Layer 3 of a small transformer language model trained on English Wikipedia (10 layers, counted from 0, width 64).
A neuron's activation on a vector x is GELU(gate . x + bias) times (in . x + bias), where the dot is the dot product.

Input weights of the MLP neurons that the questions are about. A number n stands for (n - 128) times 0.0042.
n1 gate (bias -0.157): 94, 151, 133, 101, 156, 105, 96, 89, 177, 180, 82, 109, 128, 127, 131, 148, 91, 208, 131, 148, 123, 128, 200, 169, 95, 99, 134, 200, 155, 92, 116, 115, 169, 163, 153, 137, 159, 170, 101, 147, 178, 127, 124, 121, 128, 121, 108, 99, 161, 130, 118, 177, 133, 84, 169, 177, 124, 110, 81, 94, 133, 96, 141, 170
n47 gate (bias -0.057): 72, 107, 125, 98, 149, 134, 108, 117, 203, 121, 143, 105, 126, 70, 123, 135, 199, 29, 112, 159, 126, 139, 141, 138, 95, 144, 67, 114, 157, 49, 149, 172, 149, 209, 137, 190, 144, 91, 141, 179, 147, 128, 128, 153, 188, 170, 145, 166, 118, 86, 182, 72, 185, 59, 100, 88, 164, 105, 106, 77, 59, 131, 80, 154
n58 gate (bias -0.068): 116, 47, 112, 138, 164, 59, 248, 131, 134, 121, 140, 133, 123, 162, 157, 141, 105, 123, 103, 139, 60, 101, 89, 134, 104, 126, 177, 199, 165, 118, 117, 146, 160, 163, 128, 95, 65, 136, 118, 136, 122, 74, 172, 124, 105, 168, 109, 173, 152, 115, 67, 151, 156, 117, 140, 172, 105, 146, 21, 111, 146, 176, 188, 122
n111 gate (bias -0.227): 157, 92, 93, 140, 113, 106, 140, 146, 135, 122, 136, 123, 140, 196, 185, 156, 155, 76, 97, 94, 89, 148, 120, 132, 122, 132, 174, 123, 95, 158, 97, 138, 90, 132, 91, 153, 9, 52, 125, 133, 231, 48, 145, 139, 166, 175, 123, 130, 143, 81, 138, 97, 194, 83, 171, 114, 95, 165, 130, 128, 177, 138, 92, 84
n112 gate (bias -0.133): 26, 155, 101, 96, 106, 211, 132, 133, 105, 194, 98, 82, 145, 116, 98, 57, 152, 57, 75, 131, 130, 140, 81, 74, 128, 97, 138, 112, 177, 186, 67, 69, 106, 144, 97, 145, 112, 98, 86, 169, 136, 50, 150, 151, 155, 103, 186, 165, 132, 162, 236, 135, 82, 126, 143, 118, 131, 121, 140, 157, 154, 78, 43, 112
n113 gate (bias -0.155): 122, 151, 211, 141, 111, 134, 119, 104, 88, 133, 123, 135, 90, 76, 166, 102, 95, 122, 136, 78, 82, 132, 132, 195, 92, 102, 126, 167, 120, 158, 89, 137, 146, 92, 152, 96, 115, 146, 167, 82, 69, 55, 190, 140, 90, 183, 169, 136, 132, 163, 110, 132, 178, 31, 131, 38, 136, 89, 100, 143, 131, 133, 118, 116
n184 gate (bias -0.254): 146, 61, 159, 148, 110, 114, 114, 98, 129, 173, 188, 55, 102, 179, 159, 167, 70, 153, 119, 94, 134, 154, 152, 140, 95, 113, 210, 145, 61, 239, 138, 182, 125, 125, 101, 142, 101, 163, 117, 78, 102, 129, 135, 142, 157, 116, 115, 126, 169, 133, 123, 145, 168, 81, 84, 149, 149, 175, 145, 153, 164, 196, 134, 147
n188 gate (bias -0.216): 83, 127, 161, 159, 166, 135, 140, 175, 137, 115, 118, 86, 177, 72, 128, 164, 147, 156, 98, 117, 124, 76, 150, 126, 97, 162, 139, 156, 140, 100, 148, 141, 114, 88, 121, 114, 198, 66, 192, 166, 168, 147, 128, 76, 100, 199, 94, 196, 152, 96, 164, 66, 118, 110, 120, 75, 75, 115, 54, 133, 225, 101, 131, 130
n1 in (bias 0.093): 131, 117, 122, 89, 137, 101, 74, 126, 191, 155, 76, 142, 136, 100, 64, 113, 138, 101, 124, 92, 117, 132, 93, 121, 166, 121, 128, 172, 131, 138, 125, 121, 97, 128, 152, 117, 136, 134, 84, 161, 145, 147, 85, 106, 143, 122, 169, 122, 110, 113, 126, 153, 87, 83, 135, 105, 163, 188, 73, 103, 129, 101, 157, 91
n47 in (bias -0.055): 131, 158, 93, 98, 168, 146, 105, 100, 141, 148, 145, 109, 159, 59, 61, 80, 159, 153, 202, 104, 125, 62, 90, 132, 79, 121, 96, 87, 154, 167, 88, 78, 81, 147, 154, 182, 125, 140, 179, 173, 104, 89, 141, 170, 123, 102, 127, 173, 87, 137, 132, 147, 98, 184, 130, 121, 142, 103, 140, 139, 149, 152, 90, 147
n58 in (bias 0.079): 132, 55, 132, 137, 121, 113, 218, 87, 161, 185, 181, 102, 108, 149, 129, 149, 138, 61, 82, 114, 105, 126, 129, 166, 82, 176, 102, 129, 111, 92, 195, 111, 123, 178, 221, 137, 130, 66, 88, 150, 142, 110, 87, 128, 109, 122, 139, 138, 152, 99, 169, 67, 133, 107, 114, 91, 57, 128, 79, 143, 130, 147, 107, 137
n111 in (bias -0.010): 165, 101, 98, 125, 148, 130, 148, 132, 93, 54, 145, 109, 208, 121, 68, 142, 155, 86, 111, 155, 190, 187, 153, 43, 130, 167, 140, 146, 81, 171, 162, 125, 182, 31, 148, 157, 92, 114, 107, 113, 166, 139, 69, 72, 116, 197, 124, 133, 119, 100, 136, 188, 85, 149, 135, 128, 135, 179, 106, 87, 57, 102, 170, 59
n112 in (bias -0.007): 152, 158, 98, 104, 111, 128, 154, 140, 130, 139, 182, 80, 153, 86, 109, 145, 160, 125, 110, 67, 82, 73, 144, 76, 172, 88, 172, 113, 101, 188, 58, 147, 120, 140, 78, 120, 128, 119, 144, 143, 150, 77, 157, 157, 125, 123, 153, 110, 166, 179, 181, 143, 162, 116, 46, 138, 156, 208, 132, 120, 93, 138, 142, 104
n113 in (bias 0.012): 104, 134, 98, 154, 120, 179, 83, 162, 114, 102, 105, 193, 155, 179, 143, 187, 113, 98, 141, 159, 105, 170, 136, 128, 90, 120, 92, 143, 121, 201, 89, 180, 128, 171, 74, 127, 106, 76, 184, 162, 127, 136, 88, 112, 136, 165, 121, 97, 86, 45, 159, 142, 98, 155, 106, 130, 162, 106, 87, 144, 119, 151, 88, 128
n184 in (bias 0.011): 110, 99, 123, 122, 152, 109, 40, 124, 126, 127, 104, 107, 122, 129, 157, 124, 165, 163, 119, 84, 121, 141, 140, 100, 154, 140, 155, 233, 160, 109, 112, 188, 155, 124, 179, 136, 163, 116, 125, 89, 175, 93, 141, 177, 110, 80, 146, 90, 110, 157, 111, 145, 136, 113, 116, 74, 108, 128, 154, 109, 85, 158, 138, 223
n188 in (bias -0.042): 210, 94, 99, 89, 151, 190, 147, 119, 167, 168, 183, 114, 82, 86, 109, 121, 124, 118, 169, 132, 164, 108, 134, 186, 99, 103, 140, 60, 84, 105, 161, 116, 132, 192, 129, 153, 170, 114, 138, 153, 130, 194, 141, 146, 100, 74, 115, 146, 89, 140, 114, 118, 155, 41, 129, 67, 129, 131, 104, 134, 125, 116, 118, 128

Each question shows a token from some text and the vector x that enters the MLP there. A number n stands for (n - 128) times 0.023.

"st": 87, 102, 157, 120, 122, 146, 84, 152, 143, 121, 151, 161, 123, 129, 132, 106, 121, 101, 146, 125, 94, 109, 174, 85, 103, 142, 205, 132, 190, 138, 198, 140, 132, 168, 121, 83, 118, 159, 147, 89, 136, 115, 90, 110, 115, 159, 145, 92, 142, 117, 130, 126, 131, 111, 130, 170, 109, 111, 140, 119, 124, 123, 115, 74
Which neuron lights up most? n188

"p": 136, 125, 161, 126, 126, 120, 85, 113, 157, 107, 160, 131, 143, 118, 107, 68, 119, 120, 128, 166, 100, 120, 164, 108, 130, 142, 169, 75, 174, 148, 201, 137, 89, 158, 127, 135, 139, 169, 151, 120, 77, 123, 115, 118, 114, 155, 124, 93, 155, 105, 136, 138, 128, 138, 133, 138, 77, 64, 150, 104, 112, 132, 153, 121
Which neuron fires most, and how strongly? n112, at about 0.13

"ently ": 131, 115, 119, 156, 168, 128, 84, 147, 132, 120, 123, 112, 107, 107, 116, 77, 141, 64, 169, 149, 137, 84, 165, 121, 119, 147, 162, 125, 132, 113, 121, 121, 178, 166, 167, 87, 125, 156, 165, 124, 101, 105, 88, 145, 60, 169, 140, 90, 162, 87, 116, 138, 142, 109, 143, 159, 130, 151, 166, 120, 123, 145, 105, 106
Which neuron lights up most? n47

"own ": 106, 127, 80, 145, 111, 121, 92, 141, 133, 124, 143, 123, 122, 122, 98, 102, 116, 75, 141, 152, 135, 102, 162, 148, 112, 124, 175, 131, 177, 144, 117, 114, 180, 189, 162, 103, 97, 158, 175, 116, 93, 116, 104, 129, 72, 158, 155, 97, 167, 115, 117, 143, 126, 111, 147, 155, 112, 122, 166, 118, 141, 103, 121, 76
Which neuron lights up most? n113

"ed ": 112, 90, 99, 162, 108, 117, 79, 180, 117, 116, 136, 133, 118, 117, 72, 100, 85, 72, 151, 147, 88, 106, 150, 167, 118, 152, 155, 127, 153, 135, 145, 126, 157, 145, 151, 91, 149, 173, 175, 136, 104, 119, 106, 131, 100, 148, 162, 100, 154, 89, 119, 132, 148, 124, 172, 143, 110, 116, 171, 121, 146, 109, 108, 124
Which neuron lights up most? n113

"reg": 152, 110, 149, 131, 112, 181, 91, 175, 115, 97, 144, 144, 131, 116, 140, 110, 126, 105, 146, 132, 92, 118, 138, 102, 116, 100, 172, 145, 173, 126, 207, 124, 130, 190, 117, 128, 104, 150, 152, 77, 120, 114, 79, 133, 146, 150, 147, 80, 153, 96, 142, 136, 112, 137, 116, 180, 109, 121, 151, 115, 90, 119, 116, 59
Which neuron lights up most? n188

"to ": 133, 113, 110, 168, 124, 130, 83, 149, 131, 119, 138, 129, 120, 116, 138, 89, 111, 71, 168, 170, 112, 89, 129, 108, 133, 157, 188, 140, 169, 93, 115, 159, 159, 140, 134, 91, 139, 143, 153, 124, 97, 106, 73, 96, 94, 164, 161, 130, 148, 93, 112, 153, 160, 94, 134, 142, 118, 121, 163, 149, 131, 116, 100, 97
Which neuron lights up most? n113

"u": 123, 102, 128, 151, 79, 130, 102, 118, 121, 127, 145, 109, 132, 126, 132, 106, 131, 101, 140, 144, 114, 136, 132, 111, 113, 142, 167, 94, 202, 131, 198, 158, 139, 153, 146, 74, 128, 146, 154, 115, 103, 112, 122, 136, 168, 128, 163, 47, 170, 80, 141, 126, 138, 143, 139, 136, 83, 89, 160, 91, 145, 109, 128, 100
Which neuron fires most, and how strongly? n188, at about 0.16

"s ": 130, 103, 113, 156, 84, 119, 81, 166, 136, 118, 115, 122, 106, 136, 83, 76, 98, 87, 139, 119, 62, 95, 166, 139, 119, 143, 180, 127, 165, 142, 152, 133, 138, 138, 134, 116, 126, 171, 137, 133, 150, 107, 117, 144, 97, 150, 138, 110, 163, 80, 90, 138, 155, 145, 163, 154, 124, 178, 162, 137, 128, 128, 108, 115
Which neuron fires most, and how strongly? n188, at about 0.14

"ve ": 104, 97, 96, 143, 105, 116, 84, 170, 143, 151, 164, 124, 110, 114, 86, 95, 100, 110, 137, 138, 116, 79, 164, 158, 111, 119, 156, 126, 194, 145, 136, 118, 160, 151, 127, 127, 120, 170, 133, 113, 113, 105, 105, 121, 128, 158, 148, 92, 169, 77, 121, 140, 157, 124, 156, 150, 115, 135, 157, 134, 132, 110, 113, 106
Which neuron lights up most? n1

"tor": 136, 118, 134, 149, 98, 177, 98, 129, 129, 103, 144, 143, 88, 110, 119, 116, 105, 105, 105, 102, 127, 147, 161, 103, 121, 133, 185, 126, 187, 169, 161, 161, 129, 144, 128, 113, 125, 155, 192, 103, 126, 105, 106, 155, 126, 144, 142, 78, 167, 104, 121, 130, 117, 78, 116, 138, 80, 122, 155, 130, 127, 97, 146, 85
Which three neurons fire most, strongest first? n113, n184, n47

"ed": 129, 125, 109, 116, 144, 161, 99, 119, 167, 88, 158, 128, 130, 126, 108, 99, 89, 85, 166, 137, 104, 137, 137, 122, 116, 122, 162, 128, 153, 125, 204, 171, 147, 159, 132, 112, 155, 160, 172, 134, 81, 120, 115, 104, 122, 136, 130, 58, 144, 116, 133, 133, 122, 130, 128, 143, 100, 89, 175, 117, 131, 88, 93, 104
The two highest activations, in order: n112, n184

"ow": 125, 109, 112, 119, 137, 181, 128, 148, 86, 119, 133, 136, 134, 130, 135, 107, 99, 70, 152, 131, 111, 99, 181, 87, 105, 129, 174, 113, 184, 135, 164, 159, 162, 164, 143, 101, 109, 153, 176, 127, 116, 107, 109, 91, 95, 159, 147, 95, 153, 110, 113, 147, 104, 120, 126, 175, 119, 93, 147, 104, 160, 88, 121, 87
Which three neurons fire most, strongest first? n184, n47, n1

"name ": 106, 124, 109, 102, 126, 124, 91, 154, 166, 137, 139, 133, 98, 110, 99, 91, 138, 99, 139, 151, 144, 95, 157, 121, 120, 158, 201, 137, 172, 148, 128, 136, 174, 151, 162, 81, 93, 143, 172, 109, 79, 119, 102, 181, 127, 146, 146, 79, 151, 87, 128, 122, 117, 117, 127, 134, 111, 151, 159, 115, 152, 143, 95, 76
Which three neurons fire most, strongest first? n112, n47, n188

"as": 126, 124, 131, 108, 80, 142, 122, 129, 113, 94, 136, 142, 117, 100, 126, 103, 94, 104, 172, 151, 84, 136, 148, 119, 123, 136, 156, 114, 166, 182, 209, 171, 127, 147, 147, 101, 157, 153, 127, 165, 131, 121, 137, 124, 138, 131, 143, 88, 148, 72, 96, 131, 112, 107, 114, 174, 81, 112, 162, 124, 141, 111, 134, 81
Which three neurons fire most, strongest first? n47, n112, n188

". ": 107, 76, 96, 141, 124, 165, 105, 147, 181, 135, 152, 111, 105, 111, 110, 86, 126, 104, 109, 123, 111, 98, 145, 104, 121, 114, 205, 144, 152, 148, 192, 137, 140, 154, 183, 90, 137, 146, 155, 109, 100, 130, 101, 98, 116, 150, 153, 107, 133, 81, 109, 138, 145, 121, 118, 161, 113, 157, 154, 104, 142, 145, 95, 112
Which neuron lights up most? n58

"for ": 110, 99, 94, 151, 126, 135, 115, 158, 121, 113, 151, 131, 135, 113, 138, 86, 101, 111, 129, 164, 91, 91, 149, 137, 119, 138, 195, 135, 176, 123, 124, 146, 150, 149, 180, 109, 99, 149, 188, 124, 81, 126, 94, 88, 114, 148, 157, 96, 167, 98, 101, 149, 166, 75, 137, 135, 112, 136, 152, 112, 139, 120, 97, 103
The two highest activations, in order: n58, n113

"The ": 124, 104, 98, 124, 142, 120, 101, 192, 180, 116, 140, 132, 112, 83, 114, 95, 121, 96, 124, 133, 129, 109, 152, 131, 119, 159, 171, 144, 142, 138, 157, 151, 139, 173, 138, 123, 122, 127, 137, 141, 58, 95, 85, 109, 137, 154, 158, 118, 165, 96, 90, 146, 156, 97, 150, 178, 118, 124, 131, 93, 134, 153, 116, 97
Which neuron lights up most? n58